Layer 5 of a small transformer language model trained on English Wikipedia (11 layers, counted from 0, width 128).
A neuron's activation on a vector x is GELU(weights . x + bias), where the dot is the dot product.

Input weights of the MLP neurons that the questions are about. A number n stands for n times 0.0053.
n56 (bias -0.062): -24 -17 -38 10 -6 6 15 13 -54 -25 16 5 20 19 15 24 12 -9 1 30 7 12 -39 -14 -17 28 17 9 15 23 -11 34 24 -12 -27 -3 -13 -1 1 12 23 -5 7 12 -8 7 0 -3 -36 37 12 -35 -5 8 54 -4 18 -25 1 -26 10 -6 -54 -5 20 -19 -6 -11 -20 15 28 -30 -17 29 49 21 15 4 28 18 -25 48 7 46 -11 -48 -15 13 -1 1 11 -14 -28 0 -28 35 8 -20 12 -41 8 -12 13 -25 -13 19 35 -11 -19 -2 37 0 -1 5 31 58 5 -40 20 -44 -18 -6 -21 -10 14 42 -36 9
n57 (bias -0.147): -24 0 -11 7 -10 -26 32 13 3 14 -7 19 -12 -3 -11 -19 12 -23 -1 -38 -6 -9 -23 -14 -9 36 -57 -16 -3 -29 -43 -2 10 15 -51 9 20 16 -3 -8 -36 39 -22 10 -3 -14 8 -1 -25 35 -9 -8 -20 -22 -29 14 6 -30 -1 29 21 0 0 -19 20 -17 29 -27 -4 -29 9 27 8 1 -2 5 33 -51 -11 24 -27 10 -5 39 -14 -24 44 -1 -32 -17 -9 11 -21 -6 -22 35 -8 12 9 -3 -2 -33 -18 23 26 -32 1 -44 13 8 30 27 -18 26 26 28 2 13 -7 -39 2 -12 -24 8 32 22 8 7
n76 (bias -0.224): 3 10 2 11 -32 14 -6 14 32 40 15 27 35 1 -26 9 30 14 37 -10 14 2 21 16 39 -4 8 -14 -21 63 12 24 12 4 -33 -19 -1 -1 -16 -30 -36 -46 -2 -5 35 -20 -29 18 40 -12 4 -14 -39 36 23 37 25 -35 11 -24 -10 -2 -17 6 -14 15 -31 25 -6 -21 -24 11 -6 -12 -23 56 11 -67 13 -28 25 -11 36 -32 -29 -20 4 -24 4 35 -11 5 -43 23 -50 20 -43 22 -1 -20 5 29 -40 28 -7 1 -1 14 10 17 -29 9 33 0 -48 -9 -16 24 16 -49 -1 -2 8 11 6 21 5 1
n114 (bias -0.285): -18 -6 55 14 -7 -7 -4 -2 -7 -22 -27 -20 11 26 24 1 7 34 22 16 -20 38 2 12 38 -25 1 -20 -7 -37 -27 -31 15 19 -9 3 22 0 -15 -23 13 -4 19 -49 0 8 52 -16 57 -25 7 51 -13 -33 11 -23 9 34 8 10 10 7 -14 -21 -1 -30 16 -25 -40 -49 17 -33 13 -17 -57 -40 36 15 7 53 -8 25 14 4 -13 22 1 -26 -33 40 48 27 -4 -14 -34 18 0 -11 52 -23 -18 -5 -27 -4 5 2 29 16 -21 -13 11 10 13 56 3 14 -7 19 -12 -31 13 0 11 -1 -24 -32 18 2
n140 (bias -0.202): 22 -44 52 -31 -19 -23 -2 2 -38 -25 -5 -27 27 8 -37 16 20 94 -53 -2 41 -18 -38 -22 14 26 32 9 8 -33 34 -17 -18 -10 18 -15 47 -22 -35 -25 -9 1 15 18 11 -3 17 19 -4 -6 -12 -39 2 22 2 35 -12 11 57 13 -6 -12 -15 19 36 -7 11 42 2 31 -1 40 28 1 -1 2 -7 13 -18 6 33 57 3 -34 22 8 -5 -78 4 -60 7 -31 -26 -33 12 -8 -5 -55 -22 -5 21 -2 -32 -13 16 20 -58 -5 -22 -29 -42 -20 -20 7 3 10 16 60 -19 -10 5 23 27 -4 -50 11 -20 -8
n153 (bias -0.160): 1 3 -56 -11 -20 -27 22 11 26 -15 -8 -12 10 3 -46 28 -5 24 -14 -19 8 3 -22 -3 -20 -13 9 -20 -21 11 0 12 -5 -30 -8 -52 7 -5 6 -11 24 -1 -32 15 -23 26 22 0 -34 13 39 63 30 -11 -28 -22 -28 -23 0 43 -32 -1 -5 13 -4 -7 -31 -3 27 21 35 27 -15 -10 -14 8 17 48 -7 64 -2 -26 25 24 38 -39 13 16 -18 -30 24 18 -13 -20 -48 31 29 21 22 18 -4 -25 -1 -13 15 -17 52 -16 -16 18 36 -9 21 10 -3 -8 10 24 2 -4 3 8 -41 -1 -21 29 7 35
n172 (bias -0.202): -2 45 61 63 -23 44 4 13 -7 28 -12 13 0 -4 -45 66 -15 -55 -25 33 -12 -27 -59 21 0 7 -16 -43 -21 2 26 -37 -12 -47 8 24 -7 16 -25 -27 -31 -35 6 -14 28 2 -30 -29 28 -3 1 -17 17 -7 9 20 -10 32 -23 -13 8 -39 16 -21 -29 -9 39 -23 -28 20 26 29 -13 37 11 9 -33 -6 5 26 -18 6 8 16 57 -2 24 48 -16 -27 0 -25 -6 -9 10 3 -3 -20 5 10 5 27 31 24 -19 27 -29 -17 -7 10 4 2 12 48 42 -20 17 38 -25 -12 25 8 -41 -10 -7 -49 -29 -19
n181 (bias -0.283): 11 17 -55 -17 -1 40 -3 12 -20 -18 26 -22 -2 9 2 -32 13 -18 -21 15 12 -8 -38 6 -6 -65 14 -4 -8 28 29 25 19 -18 6 -8 22 6 -5 -44 -6 -13 -22 14 -9 38 -35 30 42 -24 -25 -17 -20 -28 -26 32 -16 20 -10 -1 1 -24 4 -12 -10 -8 18 12 14 -22 28 -11 -40 -23 9 -11 15 33 -34 21 -2 -10 41 -12 4 -31 48 -11 31 1 -7 -28 -49 21 38 27 -5 4 -13 10 1 -1 56 1 -21 29 8 20 40 30 16 -7 19 23 -37 -36 -26 64 22 -3 4 31 1 4 36 -12 21 -28
n206 (bias -0.096): -6 41 8 -17 9 -25 -9 4 32 -4 -6 -16 -24 -21 19 16 0 11 -2 48 -13 -5 18 34 23 24 -7 7 38 -17 6 19 13 -6 41 -33 2 -36 33 18 40 8 23 11 19 10 4 -3 3 9 -10 16 -6 20 -11 -10 -12 -3 -18 -5 -11 5 -5 -8 19 -21 -38 -18 -27 25 -26 9 27 -24 -10 -51 22 -34 28 -1 -24 1 0 4 11 3 -14 -12 45 -9 -4 -9 4 -45 34 -25 -34 3 23 -18 19 13 -30 -2 -11 -22 15 12 2 -60 -1 6 -5 17 -9 -4 0 11 -9 26 -24 -24 -33 -10 16 26 9 20
n218 (bias -0.233): 30 16 -25 -11 18 27 -50 7 9 -40 -22 -24 -1 30 -34 21 23 -13 -14 1 -24 -23 -19 -2 -42 -19 -19 -3 10 26 5 -48 2 5 -53 11 -16 13 -3 15 -40 -18 -24 16 24 66 14 10 40 30 21 -17 -31 -10 -33 -47 18 10 -7 16 -26 6 7 35 15 36 34 -4 0 -31 -4 -11 -20 -1 4 0 19 -27 15 4 -10 6 -18 0 -15 7 -37 4 3 -13 9 24 -1 24 25 31 -26 14 19 -61 8 47 -15 29 41 15 -38 4 50 22 -15 -1 -13 15 4 33 -59 3 -1 -20 -26 -9 10 -30 6 -3 -5 1
n223 (bias -0.123): 26 28 -71 16 -18 -41 -3 2 21 -14 -2 -13 10 8 -1 30 34 -14 1 11 2 10 -11 7 6 8 24 13 -29 6 -19 -22 -26 2 4 -8 29 30 6 -35 10 36 -9 33 -29 15 19 -8 -8 -19 46 -27 27 -27 -4 -36 -58 -6 28 22 15 -46 -25 19 -17 20 -2 -30 -11 -29 -11 17 -36 41 -30 -13 -9 19 -8 22 -43 -39 23 -9 -31 -34 -4 -18 55 48 -23 41 -21 15 -24 79 -43 -8 20 -35 -3 4 -4 -14 -1 -5 41 5 1 -6 -13 30 18 21 9 -3 6 -34 7 -16 30 25 1 15 -17 45 27 19
n260 (bias -0.159): -19 1 5 -1 8 25 -16 -4 -22 47 43 -26 33 -13 -8 1 30 -27 -27 12 -36 -17 -17 -8 -19 29 -25 10 -6 4 -20 -4 -11 -5 -42 27 27 -29 -41 8 -9 -12 -7 8 28 33 -4 -22 -51 2 -14 -14 5 -6 42 48 -8 -21 16 -14 6 9 43 1 7 33 -15 -36 20 -33 -19 -28 -28 -4 19 -48 8 -28 8 19 -10 4 3 36 -31 23 42 -10 18 31 -13 72 4 -20 -29 -23 45 -17 -19 -32 43 10 13 -26 -1 -28 -31 11 -24 16 -19 -4 -1 27 4 0 18 32 12 -8 39 16 -27 22 -4 46 -23 -12
n262 (bias -0.069): -18 6 42 17 22 18 -18 22 8 -39 0 -5 -22 11 -20 -26 -16 1 3 13 -15 -9 39 6 16 9 -61 -1 9 1 32 10 46 -13 -39 17 -39 28 -28 -1 -24 -19 -2 18 -12 -11 7 -8 -15 -30 -6 6 -6 -37 44 41 28 -23 14 23 4 -9 39 8 -20 -33 33 -35 -6 -4 17 -6 29 -22 -17 -13 21 2 7 -17 6 14 29 12 -46 28 5 25 -2 31 -22 -3 3 26 -10 16 -39 1 19 -38 -12 -4 -14 44 -10 38 -28 -13 44 -44 -3 -4 8 -8 16 51 -33 -30 -2 3 -20 -8 -10 -1 8 37 -8 -15
n264 (bias -0.168): -20 20 -6 8 -11 -14 -12 -2 -18 -28 10 -18 36 10 -12 43 -12 -26 -45 -11 1 6 10 -40 9 -9 -40 -1 -41 22 -2 5 -5 -14 20 -17 -2 18 -49 -14 -19 20 -31 5 28 17 47 11 -16 -26 -8 11 -46 -10 26 -27 19 11 -35 -12 -1 7 21 27 38 1 -11 -49 9 -9 44 -6 -3 20 -45 10 20 1 13 61 -39 18 46 26 3 19 -53 11 -1 20 4 35 1 43 -25 1 -2 -18 15 -4 19 -4 -29 -49 -1 54 27 -24 -1 36 33 6 -30 -44 17 25 -5 30 17 -4 -9 0 -13 -1 -9 5 2 59
n300 (bias -0.173): 35 55 -2 -34 23 19 -10 16 -32 -53 39 32 28 -44 1 -18 6 23 16 15 -1 20 -19 -36 48 -38 -49 -29 11 -40 -26 1 22 35 1 26 26 10 62 15 -4 27 31 -5 12 29 12 7 -17 1 -11 -22 -37 5 -7 1 -13 -2 2 -1 -25 -31 12 13 10 -20 -5 39 -29 -4 1 -54 -4 -31 -2 -34 -32 9 19 -3 12 -8 17 -13 14 -7 29 -9 -33 4 5 -15 -32 13 19 10 -30 -26 6 13 58 2 7 26 -28 -30 -14 -6 17 -24 7 6 12 12 -10 10 -45 -6 -20 -21 -29 76 -12 -21 -2 10 22 10
n312 (bias -0.158): 29 -4 -7 -24 30 23 -23 4 -25 -21 -30 -29 -15 -21 2 35 29 1 30 29 6 -22 -14 -19 30 23 31 -16 -9 19 -10 58 22 3 8 -20 1 4 43 20 -49 -17 -11 22 -7 7 -12 10 7 24 -34 -15 37 -16 -4 -15 7 -19 -8 -7 15 -50 -24 17 21 -2 -18 27 18 11 -7 6 7 19 -14 3 58 13 41 -25 5 56 10 -4 -30 6 -33 -27 12 -1 -36 37 -19 -23 38 -18 5 1 -11 -11 -51 -21 3 -29 51 0 -48 -8 30 10 -19 -14 -1 19 -24 -13 21 -5 28 22 1 -30 -6 -17 4 21 -15 -12
n315 (bias -0.208): -7 13 -5 -1 23 62 20 -21 25 -10 -25 -45 -32 11 -27 17 -6 37 -5 -5 55 -18 21 -3 19 7 -33 -2 -18 34 -15 -23 -1 32 1 18 28 11 -13 1 -33 11 12 20 3 -16 -8 36 -16 -14 17 -32 1 -14 -2 -36 -9 -7 42 10 32 7 -6 28 30 15 15 -48 14 -39 -24 -2 -11 -24 -11 9 14 -17 -25 -13 -37 21 -13 -13 23 -2 -23 -13 -12 -9 -23 -12 -17 17 -31 41 1 9 29 -20 -16 1 39 5 -30 -22 2 25 15 -10 43 38 14 10 13 37 2 -50 -15 1 -64 -10 23 -50 15 55 4 8
n364 (bias -0.188): 3 -1 56 -22 36 23 42 -4 46 0 -24 -22 -19 -20 -24 -6 9 28 34 -12 31 -41 -43 -23 -11 64 13 -13 7 -16 -22 -17 31 -2 7 -32 19 -3 2 -16 38 -8 0 -8 -5 27 12 -5 -11 5 -17 -11 38 29 -5 -37 34 25 16 -22 -25 -56 -15 7 27 46 31 -50 6 -41 -3 48 13 -10 24 -1 25 -14 -5 16 -24 2 -22 32 -27 -22 -29 -21 -5 -13 13 -6 -36 -24 11 16 -5 -24 5 -13 -8 33 27 2 10 -14 3 31 1 30 -12 -28 -27 8 26 -11 36 -15 -11 -31 -7 -1 4 -25 -19 18 3 32

Each question shows a token from some text and the vector x that enters the MLP there. A number n stands for n times 0.062.

"ellow": -30 21 -7 0 4 -8 7 -8 -1 6 -2 -13 -39 19 26 5 -31 -6 -3 -45 -1 -8 -43 -35 24 19 51 25 -17 -33 28 24 -22 12 -15 18 4 24 -10 19 -18 -9 3 15 13 -10 11 1 -8 20 -12 4 -31 -8 2 -11 24 -16 -20 20 10 11 20 42 -20 8 -17 12 2 17 -28 -6 17 28 17 12 -1 -33 24 3 -21 -27 -20 -11 -23 -3 -16 0 -36 39 34 6 32 -2 19 7 36 9 -11 -8 15 3 6 20 -42 -31 -9 12 -7 16 32 -28 -9 15 24 -27 56 -27 -23 -43 13 -17 -7 5 2 -8 0 6
Which of these neurons fires most? n57

"79": 21 -14 21 15 24 -5 1 4 -12 -32 21 -12 -83 8 65 -10 -58 -21 5 5 11 2 1 12 5 5 60 33 -7 -33 -6 -21 -16 4 -49 -8 -4 12 1 13 32 -28 3 0 17 -46 27 8 20 15 22 8 -22 -21 -11 -4 8 23 -34 -18 17 53 -13 -26 -21 29 -22 3 0 -12 9 -25 -9 12 0 29 34 -51 27 0 6 -5 -19 -13 22 5 -13 -6 -7 14 -19 17 5 6 12 -6 12 16 2 18 -2 6 -22 35 -39 -3 16 -39 4 6 21 27 -47 31 8 7 -3 2 11 -6 -16 11 -23 -13 -13 -31 -6 6
The two highest activations, in order: n114, n206

"n": 10 -3 4 -13 6 9 1 -14 32 -2 -5 5 -24 14 29 -28 8 -6 14 -43 4 -10 -63 2 16 -9 44 -3 16 5 -17 3 -32 -9 -2 -3 -26 10 18 -5 -1 3 -9 12 6 -14 44 -18 15 -22 24 -1 14 -21 34 -1 15 -2 -19 -17 27 -4 55 41 -18 19 9 6 5 18 -6 -17 -26 -6 -7 13 -40 -5 -1 -13 6 -1 16 0 22 12 4 24 15 5 6 -13 13 10 13 7 30 8 -7 9 27 -19 -11 -35 -24 -33 24 -16 -25 -22 24 40 -71 16 16 0 19 -19 -22 5 5 4 -17 24 -5 -29 4 -4
Which of these neurons fires most? n172

" H": 17 -3 -28 12 11 -9 -43 8 14 -16 -15 51 -53 15 33 -13 -40 -28 -7 15 -2 5 -54 -16 -18 8 25 6 -14 12 31 38 -12 3 10 21 10 37 22 -4 -4 -2 -12 -29 -37 -22 18 -2 17 16 36 27 27 -18 28 8 17 -24 -27 5 25 25 -9 26 -13 47 9 -3 10 23 -18 4 -10 -22 21 1 8 -15 -35 -27 11 -3 19 -7 -23 20 -3 -15 4 16 1 -2 -11 -22 0 -1 10 20 -16 11 16 -15 3 11 -32 -8 1 -8 -24 3 2 33 -9 12 1 -7 16 -27 -23 -15 40 -5 -30 -20 5 -11 -14 11
Which of these neurons fires most? n223

"10": 4 4 -1 -10 13 23 -23 -13 -19 11 31 26 -30 11 36 -17 -43 15 -20 17 26 -19 -32 16 6 -11 19 20 -21 -26 14 -1 -25 23 -28 -3 -3 -26 -8 7 38 -12 -21 9 8 -30 35 -2 -20 25 15 18 -18 15 -31 9 9 3 -29 5 -2 51 20 -2 -27 32 -36 16 -7 1 2 -24 -23 10 20 39 11 -60 15 -3 48 -22 16 -5 24 -35 -24 -11 0 29 -17 13 9 -17 2 -26 -3 44 -10 45 9 -10 -2 35 -58 -4 -4 -12 -21 -23 -9 21 -35 26 -11 1 10 -24 22 4 -12 20 -13 4 -11 -13 23 9
The two highest activations, in order: n76, n206

" L": 13 0 6 -50 9 -12 -4 -9 1 -3 6 26 -13 26 34 -4 -47 -1 -16 3 20 -33 -39 11 -20 13 22 23 3 -20 9 -12 16 27 -14 49 13 21 10 11 -8 3 -4 -40 2 -46 -11 12 -15 -1 23 16 30 -3 11 13 19 -8 -23 25 17 18 30 12 -16 31 -1 20 18 48 5 -7 -14 -8 37 7 2 -12 -29 -30 -6 -46 -13 -31 8 12 -12 -11 9 32 13 10 -4 -37 19 -2 47 9 -43 15 13 -10 1 -32 -17 -19 16 -12 -20 -4 -7 13 -10 16 -4 0 4 -12 -13 -40 32 -8 -40 -23 12 15 11 3
Which of these neurons fires most? n260

",": -19 -18 -25 -22 24 -12 3 -18 -2 3 11 -4 -33 -3 14 -1 -35 15 17 -11 -11 -24 -47 20 -12 2 17 41 -14 14 50 -29 -12 19 24 19 -7 45 -15 8 -4 -7 0 2 0 -20 26 -1 -12 11 2 7 13 -36 -16 -11 31 -2 -9 -15 -3 13 8 12 -3 29 20 24 -1 4 6 -12 -2 -11 3 22 27 10 -19 -18 -10 3 -33 -14 11 -40 12 16 20 26 36 2 3 6 -14 -9 46 -5 -29 15 10 -17 -1 29 2 -7 32 21 18 14 -8 14 10 -2 -22 -3 22 -41 -20 -8 -18 -10 13 -9 -9 -40 -16 -8
Which of these neurons fires most? n315

" of": -7 8 1 -24 15 1 22 -24 -19 3 -25 -28 -28 13 16 5 -43 -22 -10 -7 -9 -18 -61 0 -8 9 -4 31 -16 -3 50 -21 -14 -10 6 -6 13 19 -20 -34 -7 20 -9 11 12 -22 -34 7 16 18 4 24 -30 -32 23 4 35 20 -10 -15 14 56 21 7 -14 22 0 25 15 29 15 -24 -27 5 3 15 40 37 -19 -7 -5 12 -26 -1 8 -13 -28 9 3 36 21 19 -1 21 -10 -3 16 8 3 -3 -5 -13 -1 15 -26 -9 5 6 31 -6 -5 0 -31 -6 7 9 12 -9 -16 6 16 11 -11 0 12 -13 -12 -4
Which of these neurons fires most? n264

" −": -1 -23 7 2 30 -29 -19 -14 -6 15 -14 -4 -24 5 -7 38 -49 0 -22 -24 8 -16 -26 37 16 -21 23 27 -25 -5 11 10 3 27 -36 -12 -8 6 -13 6 -5 -16 -1 -5 11 -15 20 12 10 67 -2 -1 -2 -8 29 20 -17 16 -16 3 -7 47 28 -9 -24 20 -26 8 -11 11 4 -36 -60 -3 10 23 42 13 9 -31 -5 -12 -29 -11 19 -20 19 1 4 27 -12 20 17 -26 15 -11 36 13 -31 52 21 -23 -11 -8 -39 14 32 20 -11 0 -5 18 -1 8 -15 -20 14 14 -1 -4 20 -22 -7 5 11 -21 32 -13
The three highest activations, in order: n260, n153, n181

" K": 24 -2 10 -40 -2 -14 -31 -1 5 -11 -26 -17 -36 5 7 -27 -22 -15 -25 -3 -13 12 -54 -21 8 31 25 -2 -14 -3 20 32 18 3 -2 15 7 9 19 19 13 31 -13 -36 -15 -25 18 8 26 43 25 15 11 -28 40 7 22 4 -25 16 14 24 7 28 -11 40 36 12 11 30 -10 -18 -20 -10 19 36 -15 -8 -33 -19 2 -10 0 -17 -16 6 13 7 6 23 2 -17 -2 -25 13 -18 4 35 -4 7 -1 -21 4 -1 -7 1 17 2 -32 8 26 40 -24 -1 -6 -20 8 -22 -50 -10 -8 1 -43 -26 25 -4 10 19
Which of these neurons fires most? n57

"1": 2 -6 2 -28 13 3 -35 -23 -6 19 22 10 1 15 17 7 -50 -1 -8 9 30 -6 -35 8 13 -15 1 20 -6 -14 10 24 -16 32 -24 2 -23 -7 6 0 11 -27 -9 12 26 -4 22 -10 -10 29 18 21 -33 20 1 5 9 -15 -15 -2 -3 43 5 3 8 38 -38 15 2 21 -7 -10 -39 39 -5 50 -8 -70 29 8 21 -13 -1 -22 11 -22 -8 0 8 24 2 -11 10 -21 15 -37 -17 38 1 49 20 -35 7 34 -62 -5 -14 -35 -1 -31 -6 23 -37 12 -5 -5 29 -9 29 -18 6 8 -19 -3 1 -34 12 11
The two highest activations, in order: n76, n206

"\n": 9 5 -17 1 3 -7 4 22 -25 -13 27 9 18 19 30 23 -40 52 -24 -29 -13 -13 -34 -29 -11 -5 29 32 -22 -30 35 17 -5 19 -5 -15 -21 26 20 8 -15 -11 5 5 1 -6 -22 -12 6 26 12 20 -4 -33 7 10 6 24 -6 0 -10 23 27 20 -5 17 -35 -33 -14 1 -23 -47 -18 32 5 -16 2 2 10 -22 13 18 -3 -18 -5 -18 -17 13 8 24 17 30 -1 -29 -20 0 31 15 -47 38 40 8 -19 7 3 -15 -13 3 -1 -11 9 22 -13 27 -7 -17 35 6 -46 11 14 -10 -12 -30 44 -15 -16 7
Which of these neurons fires most? n260

" 38": 2 -27 9 3 8 -17 -3 23 14 -14 17 -14 -52 33 44 -7 -26 -6 -10 18 7 -13 -39 3 -18 8 23 14 -8 -8 16 5 -11 16 -23 -6 -36 15 11 12 19 -9 1 -3 -12 -42 23 -25 -5 76 22 14 -26 -13 -19 27 -6 43 9 8 14 50 14 15 -9 45 -17 27 -6 1 -1 -19 -36 13 14 29 4 -49 3 16 3 -19 -21 -29 -14 -13 -6 -1 -12 17 -3 7 3 -8 8 -23 13 2 -17 7 27 7 -48 41 -37 -1 -7 -1 -43 23 -3 8 -26 5 -6 -2 37 -43 25 -20 -6 7 -21 10 -4 12 13 5
Which neuron fires most, and how strongly? n56, at about 1.3

".": 28 3 -22 11 -2 -2 -15 21 -39 7 -4 1 -26 -10 42 -1 -49 18 4 -31 -4 18 -35 -1 4 -12 18 20 11 -30 41 1 -6 17 -2 -9 -16 31 -9 26 -13 9 -17 8 10 -12 11 6 41 12 8 26 -20 -56 -24 -6 17 8 -8 -16 -12 5 33 -7 4 33 34 1 32 -10 -48 9 -13 19 13 25 41 5 -13 -38 9 -11 -13 -5 13 -35 -8 -2 11 25 14 13 4 -20 -13 -8 22 -20 9 24 20 -1 -36 -3 -29 -19 21 30 13 -16 -6 -6 21 -6 -18 -8 39 -19 -1 21 -14 -1 -16 -12 8 -30 -2 -3
Which of these neurons fires most? n181

" the": 6 5 -15 10 12 12 10 -4 16 -29 27 -15 -11 36 20 -15 -20 -7 -1 -14 -5 -17 -53 -10 -24 15 -16 31 -13 -6 75 -13 2 1 15 2 -16 38 1 -30 -20 19 1 -7 -17 -29 -11 19 18 2 -1 13 -21 -6 -3 -5 10 12 -14 15 -10 42 25 28 -3 7 8 17 -17 10 -6 2 6 7 -7 15 46 -11 -4 -32 12 -15 -40 -11 0 -5 12 26 15 4 11 27 -19 -10 -6 -19 -1 -17 0 15 5 -27 4 14 -16 -22 -6 27 -1 -17 -1 11 -37 9 6 -16 35 -33 -18 9 25 1 -2 -1 -25 0 -1 5
Which of these neurons fires most? n262

" Ros": 1 12 8 -4 -3 -22 -36 20 22 -14 -8 -16 -34 -35 48 -46 -36 4 30 -10 -23 -5 -39 -9 11 11 52 21 8 -21 -1 15 18 0 -15 21 -23 50 -20 9 -12 19 -3 -14 -1 -12 3 6 2 -11 27 6 -5 -33 33 2 32 -12 -17 7 4 43 42 41 -28 24 57 19 -7 27 -26 11 -27 7 24 7 -3 15 -12 -8 20 -14 26 -6 10 13 28 -14 -8 9 14 1 -23 -8 19 -31 -3 3 -8 22 -35 19 -12 -7 -23 -34 -6 14 -1 14 -17 -9 -17 27 7 -25 19 -23 -11 -2 11 14 -3 -34 10 -24 -19 -3
Which of these neurons fires most? n262

"pl": 42 -15 1 7 -17 31 -9 0 11 6 34 22 -30 -30 69 -7 -47 -8 -14 -35 4 0 5 0 -4 -4 -8 -5 10 -30 28 -21 -18 29 0 34 22 -24 13 -10 -9 -20 -18 18 -10 -5 28 -12 29 13 12 -10 7 -9 37 -2 10 -22 11 0 -11 21 26 -5 -8 -1 1 53 -24 19 7 -33 -12 -27 20 9 26 -9 -9 -32 5 9 15 -49 -8 0 -2 36 -2 25 -12 34 -5 -23 44 8 34 -8 -38 -22 -7 -15 21 -18 8 -11 27 -44 0 -20 -20 -12 -15 -13 -11 -37 6 -33 -5 -9 36 -8 -4 8 29 1 22 -21
The three highest activations, in order: n300, n312, n260

" |": 17 -25 -7 -7 9 -18 -28 16 -25 -6 16 27 -20 -1 -8 -16 -30 -15 12 -31 18 -7 -35 2 13 12 16 17 -4 -24 36 0 -10 10 1 -9 -12 -28 10 -3 -5 -38 -1 18 30 -8 6 -23 -33 47 29 -11 -14 7 26 28 39 14 -1 -18 4 -2 19 -10 -7 25 -6 -16 -16 22 10 -23 -19 11 12 13 49 -27 -13 -1 -5 -1 -26 -10 50 -4 -3 -3 35 35 56 1 16 2 11 -28 30 12 4 33 21 -31 -3 9 -17 -9 6 1 -23 -27 -19 25 -29 12 -17 -9 12 -43 -11 -2 19 -25 -19 -18 26 -13 6 -3
The two highest activations, in order: n56, n260

" 5": -6 -11 -11 -35 19 -20 -18 -3 9 6 26 7 -22 4 30 -4 -16 4 9 -6 29 -31 -48 8 15 -6 -13 54 -12 -6 22 31 -19 34 -26 -10 -15 4 11 25 25 -24 -16 5 1 -10 33 -15 -13 72 14 12 -30 -12 0 10 -13 16 -9 6 -2 25 21 -8 -4 45 -18 11 -9 21 31 -31 -28 19 6 10 2 -15 6 9 -5 -20 -1 -19 -1 -2 12 4 -13 12 14 0 -11 -11 21 -42 4 8 -38 40 21 -14 -26 23 -48 -3 3 2 -40 -39 -22 28 -17 17 12 3 42 -12 25 -17 5 -16 -19 -19 -15 7 13 7
Which of these neurons fires most? n206

"ical": -14 9 -6 12 25 24 13 -9 7 3 -6 0 -48 -3 6 -6 -20 -16 5 -50 -12 -20 -56 -34 4 -7 29 15 -10 -18 49 17 -14 14 28 2 4 34 2 -18 -18 -17 -10 -7 -14 -25 -6 19 16 -16 -10 5 -23 -13 -10 10 5 -3 -1 -22 12 39 9 7 -7 31 -8 0 -10 34 -2 -15 -40 27 18 5 9 31 -11 -28 29 -3 -26 -20 -3 -9 4 23 -29 -8 18 1 18 12 -9 -18 42 16 -23 2 7 -25 18 31 -16 -18 4 4 13 13 13 -2 -23 -9 10 -28 12 -50 4 9 25 23 12 21 7 11 26 10
Which neuron fires most, and how strongly? n181, at about 1.1

"ens": 40 16 -16 14 -12 8 26 25 -7 -25 -41 13 -46 12 27 -32 -23 15 26 -25 21 -13 -40 -2 -9 13 32 33 -3 -15 -22 -8 -23 12 -2 -3 6 29 -13 -2 8 -23 -24 -5 -11 -17 20 -24 -21 19 35 -20 5 -49 22 8 32 -10 -3 -1 10 20 34 34 -14 3 20 -18 -27 15 -11 -45 -1 -29 39 21 4 -9 -3 -1 -13 -25 13 -10 11 -2 25 -17 -18 10 12 7 -5 9 1 -3 39 12 -18 27 -5 23 0 -18 -27 -37 21 0 -9 22 11 7 -43 19 29 -5 43 -2 2 -21 1 -9 23 13 -29 -10 20 -19
Which of these neurons fires most? n364

"m": 13 8 2 -17 23 -8 -8 22 -2 -29 7 -1 -49 10 42 -39 -28 -6 20 -3 -7 -6 -28 -18 -12 -24 61 20 14 9 -8 -14 -20 22 -18 -2 -2 10 26 -15 22 -15 -17 24 -5 1 -2 -25 3 -28 9 -5 9 -17 36 -26 2 0 -30 7 43 21 28 25 -25 -12 29 -10 7 28 1 -41 -23 -14 0 15 -5 -23 -27 -35 -4 9 -1 3 23 -4 21 21 -21 34 -3 3 4 27 40 18 22 8 3 18 13 -60 -5 -22 -15 3 -7 -29 -8 32 43 17 -14 -14 15 -22 8 -5 -43 8 -10 12 -15 15 19 -32 43 3
Which of these neurons fires most? n181

"ace": -4 -3 -9 23 27 39 14 -3 6 -9 4 8 -49 10 6 -16 -39 10 18 -38 11 5 -38 -16 -36 11 38 16 17 10 39 38 -19 45 -30 -20 8 19 1 -12 2 9 -46 1 -5 -19 -24 13 4 34 8 9 -36 -7 6 23 12 -16 -15 21 2 10 -8 -1 -19 3 -8 -5 -7 20 11 -5 -24 20 13 23 7 -21 17 -4 -11 -21 -38 -26 1 15 11 27 -17 30 4 15 25 -24 -25 13 57 3 -11 28 7 6 -2 33 -23 -16 -4 -24 -12 18 1 17 2 -6 15 -43 4 -51 -21 -6 8 0 9 -20 4 -28 18 -1
Which of these neurons fires most? n57

" fin": -21 18 -1 -32 31 19 -24 -20 13 17 -32 19 -62 -5 22 22 -74 10 15 -39 -33 -15 -15 -8 8 44 0 28 13 1 39 -7 -3 17 8 4 3 10 11 -2 10 15 -17 -19 -9 3 -6 13 0 28 18 -7 -1 8 44 13 -5 8 3 13 18 37 15 -8 -36 30 -54 1 -28 5 17 -16 -15 15 27 7 15 19 43 7 -15 1 14 -18 -35 -11 -13 24 -6 -3 20 -15 -14 -26 29 -16 29 -3 -23 24 -15 -35 -2 -16 -15 20 -3 6 -51 -8 7 25 -30 8 1 -24 32 -18 5 -9 -11 -4 -17 5 7 -15 27 -29
Which neuron fires most, and how strongly? n206, at about 0.96

" '": -16 16 -4 1 18 -13 -34 -4 -15 21 7 4 -27 45 34 -14 -21 31 -22 -18 -15 -22 -19 -5 -13 -20 -15 -16 -14 -17 35 8 27 5 12 7 12 34 -16 24 19 -8 4 -29 -1 3 10 -21 31 -15 -26 18 -37 -13 15 6 30 -9 -4 5 -42 20 14 -12 -35 56 10 -14 3 45 11 1 -33 -20 -1 20 20 0 0 -13 -10 26 -27 23 -25 -15 11 1 -12 18 10 5 -26 9 11 -18 23 -10 -40 54 10 18 -4 0 -31 -22 41 12 -14 -19 1 -10 -25 -13 10 -4 24 6 -37 33 16 8 -5 12 13 -10 -12 28
Which of these neurons fires most? n264

" 6": -16 -20 -19 -20 9 -8 -10 -6 10 -1 18 -19 -41 9 30 -11 -36 10 -3 4 18 -21 -37 -1 28 2 -4 44 -25 -32 32 23 -13 30 -21 -15 0 3 5 31 29 -10 -7 -4 -12 -25 46 -8 -14 61 6 20 -27 -18 -9 4 -14 24 -12 14 -5 24 22 -11 -16 51 -15 3 -22 26 19 -27 -12 13 10 8 0 -18 -4 25 -10 -23 -7 -24 15 2 12 8 -21 15 21 8 -29 7 16 -24 -1 -11 -34 38 10 -16 -34 23 -46 9 2 27 -40 -21 -8 28 -5 22 18 -1 36 -2 40 6 -10 -24 -20 -14 -7 -5 22 10
Which of these neurons fires most? n206